Layer 3 of a small transformer language model trained on English Wikipedia (8 layers, counted from 0, width 128). Numbers have three digits each and are written without spaces.
Take only the direct path to the model's output, skipping the later layers: a vector added to the residual stream pushes a token's score in proportion to its dot product with that token's output vector.

Output vectors of the tokens that the questions are about. A number n stands for (n - 500) times 0.015.
"ida": 518515514515525486488512489470533538554485540493489522476505485490471492507517504510502468440494497484486467514502500486469499466480501517476477535501495508528547475487521517532513498535451584495509515455485526493504496501505541486497502459538499537515468493503485497448509532426473508511500530458493501483499544517524489479481464497545511492507522497577486494522512488496501472457501
"-+-+": 623551758586618164464614457416329639608443708452475643614598521453363574525552539623682423329466448368621169540540403412433649511452735573660497586636415453463574500356506525651561526642663984520584354335393728309437492605562388483785529451566525573443142650357493366438589414320380410743404589314487503600531788395402397514342482487664611429440562451591620460523531276464335410306541
" has also": 509519476520485444519496471494461526518495502531522515527503502512505513504533492491480481469465493509546464508517504512497479486485507485522478449530475491533459479504521498529471506487538548519523483462471542478498490490554471519583504520509491522499429501461488511484504481437482473572498515475495484528521514476489511485523482467547496471521446492510500496493509497438450478442490
"Species of": 533496578485498450507485503480432496478458494470499508518509499499430510477475497498455509490483502458529466494484492551471466471461577445516518476528461462482523464509514516541516502519537591503527524428472562472463462481566483515562505466547504518506502524485544471526507507463473531585478543480522533536460612436518494578453501515570531440518510486584531482470492482507511467496504
"sex": 497474613504573467493487545493516538488464475495499569536512500517462565468528506502538420495472482478539497508507451505473502462456520509495481591557511460517494484446486499513508488543511636513519494445465500424469498503480489482608503502505508514538435537465472460480485485499508457570505524466473510515507599454471448487449448489558525530530516483492534480527546499464454498493514
" Islands": 518507533519545465493476458452474531536492547495528554467522480511480552467470517475521482463486501477502455502483522503455491521498529494502520514514458482525523504477505528507518514547495564512512527464457502464520500510554541473501502446483508500474431521494493487468517510463476460567485570449467485527501524458494499488487459505553534491483528490497516480487503518516481510457503
" m (": 545502505503509455516475491517502527503434551495523485519484505519463508474462455527520495491454483523560475497486479562524520520495540549537539493531499451499488468472497535527462505521538563516522479476505565483502482501452480493556506488523497519477427576460502425507538479509494488486475515460493527508514613495459457532491515496509535419503529483555508491489456471480441531464511
"ment": 539525527489456480472492479509498519497522584514477522521503469535439536499536531513523498500495506487486400540496457495538464479566513493534518456511444446514556484505505528532489526517504570477502527480458551495505519545474488498540501494456460495491482489534482478475505466440527510490501493496506466492467573509446501506495514495524488506453482521476553502512533508462482482453505
"ing her": 489524522524529445501493519530565528459468521517500510536545468507472530489487489545510446488530496466476419501483474492465530479516546500513488523507482468533489486471503489544496515499503582525547444484469527487490533498501437526558504475560509519439520549474501509495544448489501471524474512482480488510480564476521483509483436503581507486454514507528522507501530474431448486422496
"wood": 532486515479499447481470516487521475504498525491506525524505506514457522495550487529504483511484485511525460495512417482458488483516547502508462521463513461538546504486504491521511487523490549498466517459454521506488522515498470483509500472512526535540467531485512498477538495466463502512505510473486512536467576490505486517509463488527504485499484493480515486477555509510479493489486
" teams": 521528531488533456483502453489560512479479525491489513520539483490489516473520513487492488446466520487505485501486534504492502507477549515504473512515494478516524489505531523521506497534532517493455506505475537500494474515512480471542502509499490512525462532499510480466500486448524445542501518444526505517540520473508504475490506474527514490476493497483502516519499444513407535453504
"go": 511496496490500488505503506513506498490506528462535534505485485483451522442513555487509462471431493521484455494488487483512543491455525501499491462475476477504534484498547501508486511488488551487522520469474488524493487578537483477513502481517508514501460505517468487458564524486481470500514498483496469499511548497462516555532440465511523445458541503504491482501500461459471451466506
"uty": 510500510488514443499512518511496519501522525506479468473508469477478534526499533512521467477511502446517443513496467496447492549534551503526465494524487490554456445498498508503504511546481571504488457460484536435502501552564493543578504491444486487541500498506501540493502487487440483505488490480507537447511554478472477472465437449501564523481475475495507473505540473486468482401466
"known": 560479530540543523481546461476562543496474563503512462534529483490490499515571535514542482483466537512494495509483430483493483553500545500551499542551468488544496451483545517551521509546506596489510531482464572502518511472546488483511505501536513510504431555487484516480540494461490516582506513492495493484467579481488467554489477535552497508476510493480499484535503500495481497519486
"arter": 536488508529535447466547518504517528446455497463453458527505490453503509505515516500503542477434474501525459480527536518476502542510548556565484467518502503466514528470519518517501526546531610542485500485494585433460449566494487485587506510519521544504491544474545488454512483459524504520474494438490501493525536482516461486524480516457539471517512497519525504453479447494442528477497
"ando": 531515498517504454474500482478479523509498543456499542477501483478506520515501518524534480446512490496450456490505522522509536499523522540507523508530480463507510487476486519554506516524494586480466506461485564508460483527521461515528502517489517518483431536510491501499512483466495465541508523462475495484490552483474496522502431487524527494429528492558463469498517460492499454380484
"ways": 507486543492519476516513420465479515491504552512486496496523489512491529483515540544517464468535496477556488516505456489528448499489546514499511503485499465502495494469475518555510501561525569495479506402461554472486496547481531485555505497509505498514470525521501478476491460501484501538475473487501548531536522449499465512524477522541533492459457493503424519494557469496437465479489
"gin": 528525565494489482499564442532499532512516561529476557533544493487519504497494520503528487518403528514525456507490474483459527473505508509474499531488493500478504477457508513545524524518505566510487537456462507493455506483494440533554502459476534511510464486491476414455512498451509438510498562485512476494473572557499485542494501508472515516538518484527458531498509482531471448460504
".,": 619551758586618164464614454416329636611443708453475643614598521451363574521552539623682423333462448368621169542540403412433649511452735573660500586636415456463577500357506525651559526639663984517584355335397728309437492605562388480785529451566525573440142650357493366438589417320380411743402589314487506599531788395402397514342482487668611426440562450591616460520531276464335410300541
" Championship": 507508553488511443513495474484516501518485502513481497514502496515496517485519518482522513517484479485499490514477503515490518498468548528512513485522474466499550517488501523496501471524536546509487506470462531475508473530507478498525502506503522502519464529497500497493530508437514496546479507462476511506514477477466476480460496508516500482465490503520493508503497446481460470453495

Output weights of attention head 0. The head adds the sum of these rows, row i times number i of z. A number n stands for (n - 500) times 0.00073.
o0: 749502139332544477720502515342518557723412365524544685524532559274535544498432389581603466564698477452332619382386578657526495479432421435509585343527430367502449508586543507257582420525431381504582551486392368584555484757314423501259519411348542442412681541467260572654239436471392467423346458786741479732621528498452653569311485439562676319446458446441342424531546598544419559452602
o1: 238723805511561454556498432354324394392621423453411581429331396269498500411381473479354548376460596525575516544725569528485452533364442574604449397372536478343458435772498496521678371503455607569470916316366371570358398465563577450365554442535785656622673471336460545477492521459583616614533650349494358617527592499463461479604405502460728694480401537428561576463403540442421342574454
o2: 469548738348481524630437503470459648245521448593573520486403433378376471498478667563465559613430532219529456283362348496449641585372654530570335595531420519577455491464474506483487626660645554437501604661663433387534674511476560410700365543505510586280561330509605367480439642602413611558371543521663529443491597510532371432566420519413446643595388557470409563338509361484421573479702
o3: 633446518666614626571546480402496699513565545387600488389644469619438495479414455478577292554382435559352410422435608382491358680563526433633723337423556617399597484479579480356486484545494371321425500534673491528442575431396489599496440583518606270521278426560362367470448506494496419531529514613414526593583548610554317406447523534487489629422624515516538425532544349478483435345584
o4: 585442448611633419531450479456350418625674619340546519578529518462553547458490612587683620387675431684603517517428600407531590440414477564435742449528474528515548427396441413362358432518407423352467623373397484566517310519418363461528504448520516526444437700638451393616534446447429523548507417373338513406548413491631516450338414498676484311478482458405602440617659434544481612613355
o5: 444506367374442662527424398383330398612461540456500603478505587271427564573371533651479742530616630695474649477404383663719566384436471618509540344446310577422517600577554509405428410314626592586483576378198374385454285490504447305361558422549549656204493723209682468763560457341386483536419575415587390594498523526484438491596614504628674312499342499611616642586346664539724655523289
o6: 479444671289516392599463588462595571462522486438471507492609256302610446589431535567515454353520351566541474529396548633625534328512437496553392415589363242603631510564576528600553588487626534614593334470568377587614624332530594637491622510574484421668438377481533491340375499503673418435472321571746652484587695383605477382575480226437337484542330474481434408367549500514450265555630
o7: 355466682498356401701322578558364024569425580620530510491475479174444464629404461520597428406493467591616494387510642496672459473492558522649463450599579321377716705566413668573752579624468530408485475348598337389593277459451413554401664296670743595479539631521521498596475477435454563497578334409638401527582467421550681673596365456345422438454324487471419487691563501539614245619308
o8: 445548468582623537364529458538491614602577437331634426562488535550480473387428517471492328424526296455433542554361522427573510330337633465424328513352410478583475691429434238513428628287424563342489442663403532553616781427421618507472423408651532557318281431500786239559611497553533397277406541466540526446528519479649324324607438314523611333355348450572445488381583475410541526526471
o9: 401442721461487405525313609498511467372458570320540383517537386675518451453592762306366519544555653481599474538583379460607518545548604622509313546674485508487595641423433571681533349612578481536557466447633465399527484504552482431547493552589258393397401623477723505588746589350535635314487579292490594563325436563464556306609495568406372467593387519441635622321495306525399438579317
o10: 472518495425565561362436659581437476474576568453362512387470487537520628539445460531341579435539474318544436628447499414450486598663280461425595565602488513418320374507483469458512398642548592605291518629536471520378499510720694374328425635508283779589391518637432626341580609500525593379684293222512491478425574526403594460413389662408277451484721570602621582449436584623476452620258
o11: 380696662596481651351407588413540532320510480491430497463344494404373511388572547505443447563356388435526437368456488505496528676522418463485418468440616565414338591520568405567689588511481608295457673464522421457391506404476588580674470512513529844702607426763425504312437573518650585661623603380588513434485566425445505599562374423487351722425585579528471556370573383430515366588628
o12: 384464845383411483710358415475432343321536397499359426386615301178439605702400641504604532526597617647555413304353413415697493555584709712594415481442302507409772537654497473448510468576587538436663480409415196382701456289622563577473522371736591472549378636433514369506437552400426568486558560456581494622502596380456567588726555558523426463346222523326533526549580432383566324590443
o13: 450668529486466519553389454602590525494448356622548546632494503193467316500415596643361518542418518525451420485481544575398484462539486717635407327475462408279544466564645602483791492571427503513358734373659457372360415654549491552374581407511634579449521582383540457642425460557407515598421407452476434547588672565526429485546492600381592554480533539500405620582465600519702614421436
o14: 534479593356485526527554423400511473439376457584521564471486489617516615502461388542521573665511599404593584346691491638324568537540407428512411488437499591700385446499616644635419335471430518795669390509530465521482499561547390420254473483308371403447561454306604544486443552434355504433333519410598563684335425601509536304504667575386666610437519501468560483291249553463427620527593
o15: 577646547440658551501435563423431516397431522539397484547397529326558556337327407455321568632437470442673404498295443628498556630383544531470206470363597466303185421464549570548446516363496445555575581493490370358384623470369550513398525518506485657474629518412500554535514556492653475609280600516650553457567578404552451454555569408427429569509323542407456569279426483286605492520607
o16: 566539326510673517454582279417598566516473461496451436536442497531521446459492613488585563503633451570430411484308338534463467540435341567509417396549337531546500446379657561468351656480511424470425451398356579439473435530660454512506499524378603539596556456458476609536427503449367469577604508566459663451624496439569377527593446495757542273556588477407435351533484562524433675498689
o17: 576551324543496408466523340512558432684696469626611619533449459451627389386383645352596634338460240441560469539381593706500476493462324424405458403438351363628387512601484408446600522500257429421535627252458503600547644657405329425582633414497626276587453478470440327599433472594606623612451481577313501401564512621654431728454258460585782403381548507433429516607544602473482656597574
o18: 453333618613563478315575578284571564435413484556417474422445420619448540610535658478664555673530332479364537362543477412426573573554275436539654569444527515537529462365565156481526481384471506324585712364245435519395625492520481418594445425402466641583610441492415635298461510617481480379568507441430489520317517384469659469533523537628494446324611492540630359384539515513601415575489
o19: 617395360531653539276475603536608429506392378424490564563525690598442531433597461551508424464542256429547678476573664703536605531451655480474576645341478314490313608348513565602477466453264501437482427445797707461643636663451479480148493573531473456491569595423536414452656486425376357346392264377668650484408446557699412423374719361412438349400510431580315609500421609487442692534300
o20: 545381515431404511463502604641544422508555594590641586573471445526655539551325433583682428447511419491474362446457596489739568457585537479484439540641443393485445517411387541593419616576315370393361678472406501476681497388514419519563490341575407759441494621441612487523302392687467590469403450595562628548576364436472556467418498486687411407398413430516416390503591539577389644511706
o21: 454618546554526678381605681570352550563467511481538626545468567384491448537548452518364414619410391218283661482499475481538524730666553399560413559613613409579261570373453492472610504477379648441595448658655483465446735506350470555414495479340388772522538414294653602427611498648650575557226358562619439409521457608504653455475441372373350697503620504509370487375494504584526443656611
o22: 377628531519671648428492575583496502580507491610514528599341579343439388432529265397326454436304489497449522570619393453451545494444566412578431643487599515422411502658501334500767549534404592337561678544585431481494629472337624533443459424560680709616464394417448428469486567594599461615522473562514435412484605483447344609569401501524507652506543527601435551535588460333600498598606
o23: 420361655514561634441546560554621501335528672433531457571541396377571460512451236658467501435364532680377597469781495439520654550649536450565689508492460467524497331585387440448492526601451516489546545654618523557500586408544465523301478563524369657567480576388495514416201525598397548477466402539543548482478370398569527494449654572526341677519621369619562412606526425451438469500645
o24: 520489474485557378350584406524479507533476307641580732529300739428560321428484470519570419535527442398327513347547462694520470455462427435356526446406603409528434394363474370551480651435365482501540610538380578491600610549533566501502525475575644591565600518664526378508429560610426333616584520759665648596514565506452396472539595361459471634509441551464374586346489552426616619434594
o25: 332582582684740385361521385570465518296570461369585396386577454610530429512637619500518410472586327519547417512456453394521538644556607494594592611577409553509560508484428436653493615604461475425497688408610723623573553357634586391566517621551428560657424544636571382531623407577516541415641500540342694204570578465560493486464439483659203533441668519424434494574533388474361524570581
o26: 602450601293370382523585436583646473473547469734466461654449335361582526706457638531570509425521502427427484597608665530513391509535262498563339590439511295632574441594547339622571448396447568613489406542443467599635602548618652694444559462352590452457559213257594453259406431549537447537539533518474323659378387450469496510616511442392805450516416488410463476635565720445437347493611
o27: 442536636486491652655474471426503582514405412507464567424503301560572530462505589548567558580483691484381387464520365514270534389534142653676443247623317613611677379615657461430657517531594588573354705531378438385448524378642531407519524554340566658551255419388531707664409398600392567615418632503496532565440532348332670483492472726582485598509621511518562586448545482492569547559787
o28: 583534442795549320296549499442556337575439388466453682407449817657512495386663524425505361499425299489454512608584483421438575483400394325406387582464587367401556669432525538507664597627464538292503629373453454528398598475381475603616595459565646587591589366692445369333570439626692448534676448479495600443650559309634513587584289371456406563423490449490532472354543486565424340479386
o29: 499560517359447502531543448322421468549520643496431690450614342617561779588418570391372466537571531443632550618446416477670462589421381354458362589581412450744320653384545498569351539378642546531511478447275593513298531297423548408519514314450339543489459305336637536461624484426571518516403639329620477378516427528636534336589527392617450298479375458584564318527506574609441580392416
o30: 656423364470509404265434524496394263540444469469505491476319607378550475488618747424501665618576205315636416663372535436466651609459499522368447651438434372273393617312502395413463478558382540503423675139540324415555612574588567459434479270424488660550578597585540435410442412461556493575464358296446587370594489332633567528563431357634445166527438473354523563510604581525511456640354
o31: 498455358619502529342535611454672470572471574461592632546463421431500464511512285466627435573460397544473451497533674485462447569521473431560551618544402565437597545590480526378614523605244527402508423395496491535559375449524311643510500368484617607565624231583334534497429426604499473459424499693468572448521486441555586637423467407684607421483605468483445449733674550448460370364701
o32: 282429501398660628509685477534420748574508463418538330601571175646552485547390422381515514339475739437380385513642550470551377500553445600608343366542415514641327431465481401472577644214570473375428296705403567400339616493545546455393406580534555299383371383130623598618545716631226616498370492528521447736328535673451479411656476612564642389520389484626418572499528485423410616520637
o33: 524486453581474477400549531428334305612615461501570567493371614516644694465479490529707529594428444450660544472536825626433523345267459499574554591311517418618479599590507453342537393290409524328493492442317463646465531595479496457465496426491744486373501343525612373429481482556437610432511435369509418758496347447393498512558491478308785374475426450403494519465631532421598477487436
o34: 587295383352343575675267489461581253488395521526484613627440628378608496620575610534510541550623509382507499449355603642617485409504183487358746468440409530481513757303540560583558468600540506392415518422411472359505383520547510526455514354456287677493483476662332574412367489396628254538501521608645444484482625422471709410476543508515482368658526489371514383488640458317625510536354
o35: 594274465466519548335608591378562553614486348362463626503518467418521582391467469640507559646468401501475554541452495740518457545560320315560410523342508465668540646424668587385611418512434643510585324545491513544438571464460403614512517369487600471413524317499526675382585492602484474586376358589722518609617414431670725505578573245455481425547392396464519460539472670603506298334322
o36: 454338561481619529652481581564504604613403515496749478530445460629426346382653472497680654614322676623466305476600548518473351698502627613736386247599620577517545331469490752699550623599442411494492484442620568415454365496493421449669463603546787352462513610538604505624463459607249467633502447749586500506637412519554389386471520520584270513505407457467518586632542364417454410377768
o37: 477561499495490514494542712387443604621542548341403540535477507641478532377225476454436410529618517509644533585532378457605670409417658628638343552472327589637419518556545482322275325512486468542535470525453505539497567507498295335436462522501494350423360452306518554710605525469400577344268545472338662648435488588509387371533480414626542363542432465651525502459380482665541637472525
o38: 466691375486624434507464368397511368500357302528461465420218554514435402285412413460563549571506510471713578334542536461369460385334433595289323445395507642583439627514607466630442571367672506455562668330311593405466451569353607338616601351529642541268623442529504525685555524395467558620565717622555396579422525553430424514557640603529783493422349477465439505334406555392733533521413
o39: 471445517558283469564485508408532406501605459547609589462435731513469542317596509639570423438530428567537430404590598362598576325265563471293648447394621680451600555440417554443469511612486531517432664581595553640341518548406240506621438530550509451613403651741406390544267447500492445518727488442303529396559594489527458590385422552506483591503546429507588479459444445531536606477556
o40: 559561412506650544534557530250410522658426547480275516319427490427448692485495247321320432516483612503519637613461703600526544498333551409534462545574552544512510706666540576372597445579646467444499567604441488660298462509429661419430409400490476461614381346369363581366590508461693453594445562495591401424531532531524553509520469596430572487367584533713540491497401490431372490396574
o41: 583455495534530616446473493368526418418498471564527573524494542478396656351364358608368681442463526703615489358473522609487610537336529443403438460416564552607478566543484600496410550543398471669525457575424464506518454565317483349385407444561458558408497378388446328520384566531336540580449472521652612377517516508790425470428588514535627497364345572669478504565366697527363629380550
o42: 555672492467460438403524458394565644591627267518466547410468436431483509401449659574358510527547287445430596554444436608478481627441400463580437399436553384398411553616666151398529458397661630472464738339219414611450592435521726463435498396443698624277476433402555505511488412581522433596518566445527375501448626483505433405617549364542678503533298607566338623580351600632622405390342
o43: 639579707269421535703516407560652545445457461556374554629557434270394379449438652546538448448622594440435564383495374644623507566517447671525378366510465256608554411503480459692347522715573424570657480641622523455707581689632451532495633439520368509449636784546412585498242569422455408578447530807678549611579460383536549486475544387402439645620575497433293469619538477604496478393570
o44: 551469465464588360502514301460592365542340467525619504664202566385662321448351590519740586491533441578605625427397581744601640550510696441634276477475415471627513678283503571628322604657612463269627464321355503572613522669403388482703575362609484513439669633421531487518416524502542423434327486832548516587665372407539325420709489357642575384570300493466549522479636541278625334405491
o45: 443504534358715517577509472636509500671462698351488421554517389651426608462520479404738477423498459402680503600408461468584440367384569482411572551560499546669367574435429476388216536510757443280586404657514636542558530426576569451730368464486642449543442536566390580476585507494613495472512454496510506478513527430552431460531370606563292400552491517436486406487621404469361474513404
o46: 309442430617575477464582518492419462475598472395619573534560499416645473501459396522463671398582519692550434479583486366585532483534512621437560354511354394357440465429296679568489476482318630405485545479425471623452330428571582343269587503590440502617483551574471511583489451701325600448456497440536629450365407442485475484506496422486418662506619468504555411626405483432511497606466
o47: 554443431413409634529518533454508434583460445497338541540652591675425614626577501596644486583544681335524649554500444527506429441539221444448566522526507549648412502547553253478340270326617490651651447599237414496562526504420419395424558633366241566300395471456502589501545453389484415393559707537609485656342518462315739507438490520410600505500534507539493476460464658545533588580427
o48: 545347602500549414575375392532499325419501532712492544517379566387433310473430576566638391468529537518485478393588520404511354392517472557494671412375522468606750458494443499584574526715463380403453524484643521386689455747391592612566566375526738486515437366716402350462199460413422411467922448619351512489673527487562447500527351474386478534409530416354450523457617393387516367515483
o49: 674454416361468424550563410578507658584588545605501427498433385526677613519525683452724552355496537401383443446241646516525279382569395456400513409590509474642526493238439502563441599428698375295332392553505546594491637498355630590718478459375351316628443403543461462405426323669625543590478565484584497521458364698375584448434666652602595463454686388518563293468628481576408556505709
o50: 519320528541481429452487645506493301507316363522534581566435557439518404607399472595504473626593429511394572500664520550559504579522501477491509409431559498384532577427523472438509441440524544551586699347407474406485455571454551460360490550473513523381491534394461717582640358508420540455545521475425367640427380434426644469510590539457652614474432475432446512559447658446623418562365
o51: 543616484489376525516553663409447655519634376570377513360466493576404560490555421554432382585310437521398478589469574255370398688472404383548598495543716571382419376604534378360663677283522607454484638512366559502250541502516612528520460603490514690514498311601465516494628583582598689466693638402379377361489657494413507498477591630495502594533458585675422590451490483550679291275649
o52: 630467680675614473471599607339440549514560564589458412510544339706430637582519457440619637580426455604597468612449831592323498620386372441583550541404687474589453379535553680332482435334608451399569360579567502540470508603644469647595524577433525197588504402349442492494554471701507504575383451493456528599309498596515515514488626709516585552381550427474573612511333564510314428355571
o53: 373632514601541521545575543448419582429635469505629492535692430555588446568469485429389547544391478535438416602558506498484403573455606476657361462649629405364384418616530479426727446381467449488494458467350519527380542502439542479428651594550515413360510497497762455553682530593363646432403523394498430494429574619367483532442428527471509597538424510509443557552356507525493533368462
o54: 415789422490348558625548528524491626350499546476399543360497588745584464631544450573252400436509512454599314633378487487449563452644440505296457379549439677403313346364504679522279537489722580629444423671522587364392312304644381414522677655593183548602603621499379608674575525481642445546332547637493626336438761663411495315472654542544327514822571533551491536264308436559640552405511
o55: 542437758383517358451493439479529487527621501536424411577372341416495383482479590411484446428472687378416676466630646606518481488289538590510343488506508306805526583692455373684511372470583659679578414528461583628760483667478583552504567515408724499427461284369642561569547435421515445578530502639445511611507507613430400382418316307363692479433340570314357627624445454521368485432586
o56: 458492468687454549555488513403563533620399406521473654556481553601540524339544454469566316611406491420321640412498494486300572386476301470530639358428467493412578576421591598408626478599474527368402641453452480439228429582480450728620378476456669599543442284669355735366554453538590295640528588542506388580574524376507610527453324529286568725519667529489566337520583490505558369395507
o57: 407550504658637568365499520680683784385574503429559493661514478768525336447632419509604442553367485546379417455550401475352476467608609469616498480594528433456486294522568417585491631576393353307473409610609693451576536555450503588750620659534596535402385425695600489515504475677362424559481484627426602398466446530606297523488420525495509701537676340464410487588529348395540642478791
o58: 297523595497407561338504529460503354561570417562471621610313449362514576645659424512474569447430581642359574492674726494532384549464426520499582488511568500549579492517473418448688526422310561424387640371245403586340439481500604593580478361452599871836458378487544454332386484633481396570665517422565393433487427407461463520629502528608557507330535458598618476697601779438627456506654
o59: 502286254495481321512562270461575427606556461532689477568582377480505465372430666458694547480712247542551414420492554511596468426432495532517451447439286504595637526305375463563421607533587420323364498558380501582438599519409475521469504432480526337318393443590596285573244358511227496386680302494396520357792327429546511530496494373565498252479315465580545450542580514396415614587421
o60: 457527391324444518561536399339442410415626458467484524451491515507487640473374695576440552537628538402664572456460464546654458448406608460350542534344327664719468629560531402361459378414651515508440436433424500544578517445263657444688397493425464453355444386553479451532531445271463435506670653407468469611451491618511563453554441323547639249451364450422529557429554589547371525594329
o61: 601331416519461618543499586429440524606567576428556575430636567535614622557427497511610461488505498444484707530376412470670571419544497392411656612552585289507459683329485359351339414429500504351479573531271517535623643550451528453499407376470306570195486668453717567366658541514623398501346564388618358490446264486447533383509501335379480468646441511570524507458537469631579439441233
o62: 344418526549483573324495570508532407504440429379539482409524420348503387474445357504455476488485562584637573472549536559616515338368639402553359514400483473574603825645641475434681456475317583536601359295427372601592611503474428538384462329487709449446442261298628525546526579483495430414546407533645570669475472462654464540821399285469739354458392519561457572565545664505483239557501
o63: 354608382742642554328616484506420553703558331432585579599355566483567408260486407339461588569423345477424549449348561682342575351403570514315355532463504674427396625394573533172536507379521537311473521446359534511358554454425390573630421490537518543268445523579621613677831661635365528581337480625592527530477556678548536491506514578528691502548490547500587660381434585602697612489473

Each question shows a token from some text and the vector z that the head gathered there. A number n stands for (n - 500) times 0.0042.

" appointed": 640466477591593397463485493410472529508555390368578533576524596727325595337586538423423531631669374368484600519594300336351496593675620503437449560636560427458421540590546743634434550310354442
Which of these tokens does it push up most? "uty"

"1": 529618519495553496526470629615515396517460485506502536455480473503543601446498531537487574536572571528589516426705532407508473507599574531420623538549434373421506677554466590394413577462527459
Which of these tokens does it push down most? "ando"

"ating": 496510405669540446458440616513575578462547335367490642596547470469471575563615487496525537546598625371541566207525441542606662603469363438509457554483459535437493576355285794558522506475503409
Which two tokens does it push up most, strongest first? "ida", "ando"

" H": 500563479392442531586501584573499534545524541589526588473601479432491500540452578562583468574494557626474581541634559383452519514512672355491500497454519492530556511536394631496469515370581529
Which of these tokens does it push down most? "ment"

"ire": 423653449563496518468658464409423674538611426585519444438468490529567600639425476503704390480505422478438589539355483593433577484467505345520305645491531569511492533435558832641485404314517471
Which of these tokens does it push up most? "gin"

" director": 721465534497591552464478464454480420474574455357620551480519546647328555379570484531424643597565474417550675459599388388493519591556635451495495498626594381470530550483510657568590678398357547
Which of these tokens does it push up most? "uty"

"ion": 572585323505512370706551528595591498625422476559400554521448553640521499555452702569445489450402673554617463516689463338494367523595506399574496667767510475417526517572400601498471608402426372
Which three tokens does it push up most, strongest first? "ment", "uty", "ways"

" | ": 535551461456536456437444507656572431519562501506478486447577470539524586449528504463571555516483587497526574428611478391558454512577515415513542411613515436512571612439434610434415490485420529
Which of these tokens does it push down most? "go"

" Jean": 500455476337437522488643445416309436486650349370602681511407561576447511210526470692543724442767627333569710365626385333488577526416455450524482372546662432616600527544683679579549607327595663
Which of these tokens does it push up most? "ing her"

" because": 547607567646443511518432556557392522448534395447569535434465416506549526564404630595567521465473713483460720523613448269459564648475513388497506592571561490491595443567486833520510606509522432
Which of these tokens does it push up most? "uty"

" des": 446484404479432409665636461515346541577472457474538474546510531546452650445469527418558599242504666272504519343403497351500575434628660440393552585546510424554451633517391786572401510446546331
Which of these tokens does it push up most? "ing her"

"ah": 541728299480594604461352459645372494398495642508484533545473480369390574349384567615492483456435575641478430520574603501587485490503587426481643439604480416540566557610485669497434505482432378
Which of these tokens does it push up most? " has also"

" for": 539675508604443443602438609609420635504531563459505481486543500463424632395483568489513474435494485547551554364575503476603528607667618467522598521639495360506495503672601735538495622404562502
Which two tokens does it push up most, strongest first? " teams", "ways"

"is": 496545366330528538521562528549426448485484561548544509506514494442491559428444603449591634600546544581612616461554602385493448501485691491545586511529554296536486557495419598482607509466571423
Which three tokens does it push up most, strongest first? " has also", "ways", "wood"

"tain": 578508484398524499536475531530450447499476527405512533334521593482431585377488533606505528518530382546565544332592417585596554464566569412450564461607491382432437553637544615554457637476525524
Which of these tokens does it push up most? " teams"

" create": 522659496484485439547497509540467470447504540425568510450524578442471602530517577526589563473426636503477587407554490524571563522639631521385608610500574410465459528638459668510486607537624452
Which three tokens does it push up most, strongest first? "ways", " teams", " has also"

" of C": 469597295533572561569627572468490574648363396524430441623385516437474497503414402465682566384569480701654527313650622564631451493399674501510681636470515537492546526639620600658490636571574555
Which of these tokens does it push up most? "go"

".": 511637362565469531466503509544405590604408533555549513519458494371427529438439503535566550469476553557573522482589538477664538501487568418531538519612529412576447547500521636557489589376544421
Which two tokens does it push up most, strongest first? " has also", " Islands"

" Champions": 472673281593600489525423472620533579517570496409570518457638448425379612407565506531515442470409571528593538402580465563676442529589607416528396483688621428421414499546586660628517573357493630
Which of these tokens does it push down most? "ing her"

" youth": 451667270457627531451419447495571724433643464463593608487485456292353538320479559498652477590426159547476626328523447708507571649550558401486512405485491513460397548533692615678489573393421427
Which of these tokens does it push up most? "ando"

" San": 587508269500574473431496582555386482579453460540615594567456533398388554315420490615600609438561474652452604378670583521565550325556570446552662446551458385518544387581667631603511538495516537
Which two tokens does it push up most, strongest first? " Islands", "go"

"6": 492500401530477481442525593511499420494579407553482463386543418510559544376394596436573480368475672491466562378616538418523428545526526473421581442516569579539568620530554543303463521507440543
Which of these tokens does it push down most? "ways"

" third": 436493548388452551477280560613492493610492580467617517520596454485250455390558684488362605589522531437447534455647517202359494612633749512554656253632562353604511715482354707590345601314400540
Which of these tokens does it push down most? "go"

"ker": 588740401453388620467481444343420517509574563605539574401444417348493513441426682643397366463580499559457569534568610423541621580491472253605550459461613398595517580627531646599454625251619519
Which two tokens does it push up most, strongest first? "Species of", " has also"

" the c": 508484413550631556419445456519594562519619372442535501648407447487564509449452457601497409594537504398723445485566561441445423492514605404411512697607505487488437603505524680662356525396356556
Which of these tokens does it push up most? "ment"

",": 484581434487453476503411635546417628609513445572520551535433618401559591493418586533613528481485672562450494512681490447571510654548591406601505336581523491497559451423494857657556468472545559
Which of these tokens does it push down most? " Championship"

"'s": 575633370515558548472530462654493510504583490460520587434533463329373495430462498472540482565389381585603511378658567505608375569652711464520502516626585360463500582481550565434500543469431567
Which of these tokens does it push up most? " Championship"

"rit": 522604431388549568513542527557496432587518500456540488505455441458513609419454522518514601460567598477578552435610576402480450532549550473506566540552478410495526659466492616514467609402523484
Which two tokens does it push up most, strongest first? " has also", "Species of"

" P": 459486275443538556546558628534504492571319415514406476552437496448449431529418426418632645430510558614594542406636653471589453483397641521514623520528528482500522624593476603559470667544594582
Which of these tokens does it push up most? " has also"

" of the": 455735259600597546504537481645545656505600519453586529498581459384484570474496518473528442423411615622577504428579601550698415503563583449494470594599595481455500382583586693664500574383589689
Which of these tokens does it push up most? "go"

"In": 369631282565562332535501546477490561560499397522429494605397490433584506552499622526712387435480519668420511484538464563467415568427488505493605627460505592594614431598609863673433471455455498
Which of these tokens does it push up most? "sex"

"2": 439602407457468446450400508608542549399610508560424487366552495607549618439482494538472486408432637446517534482644377435621482532631593369558477300518517471461544617490530706527370405503382530
Which two tokens does it push up most, strongest first? "arter", "known"

" rel": 499530419645519437465441615516560588461523368407489643591550496477483576571614516499517552546594623361542573225520463509616680606480361437528464534505495507456484563364283794559514513475507418
Which of these tokens does it push up most? "ida"

"stitute": 386613280541582376538519540457451548570431400497417488589403509448525506556468611507704465405463493682440531450569450576456468591464540528493635619489545581590569432640605814710428566489471465
Which of these tokens does it push up most? "sex"

"é": 556359631270500615559468673417396511426573345599601617397617479530517453664476378393658467569405423322542417293508502476387603448618727367463425475382377421276436705401385678328517490421411497
Which of these tokens does it push down most? " Islands"

" C": 400783331482508480607570519672543695588536442516468447511480453481472562475528453512573479487305554592569475437507530532613319544509697418567355546567619518474517570550556633687397573399561548
Which of these tokens does it push up most? "arter"

" While": 495447351540471372422396489538435564523521436273522496563641485457482651395568651458691481578515445453419595448363374432446536596540524431599610531622597383576439409605501821719494585467496332
Which of these tokens does it push up most? "known"

" eventually": 501620601552445514438449606454390589624564424456669574598582496449484458610574627619454462505492623403447557464510594278474555674694599521490598493599579361572438508536464883636339489377435561
Which of these tokens does it push up most? "known"

"FA": 393742327565523459509451426508456750447539425500515487597507416478531561345534536497610557533477371511487600447561416514665408606578562543401459468591531542529436435566710637686392523454434378
Which of these tokens does it push up most? "sex"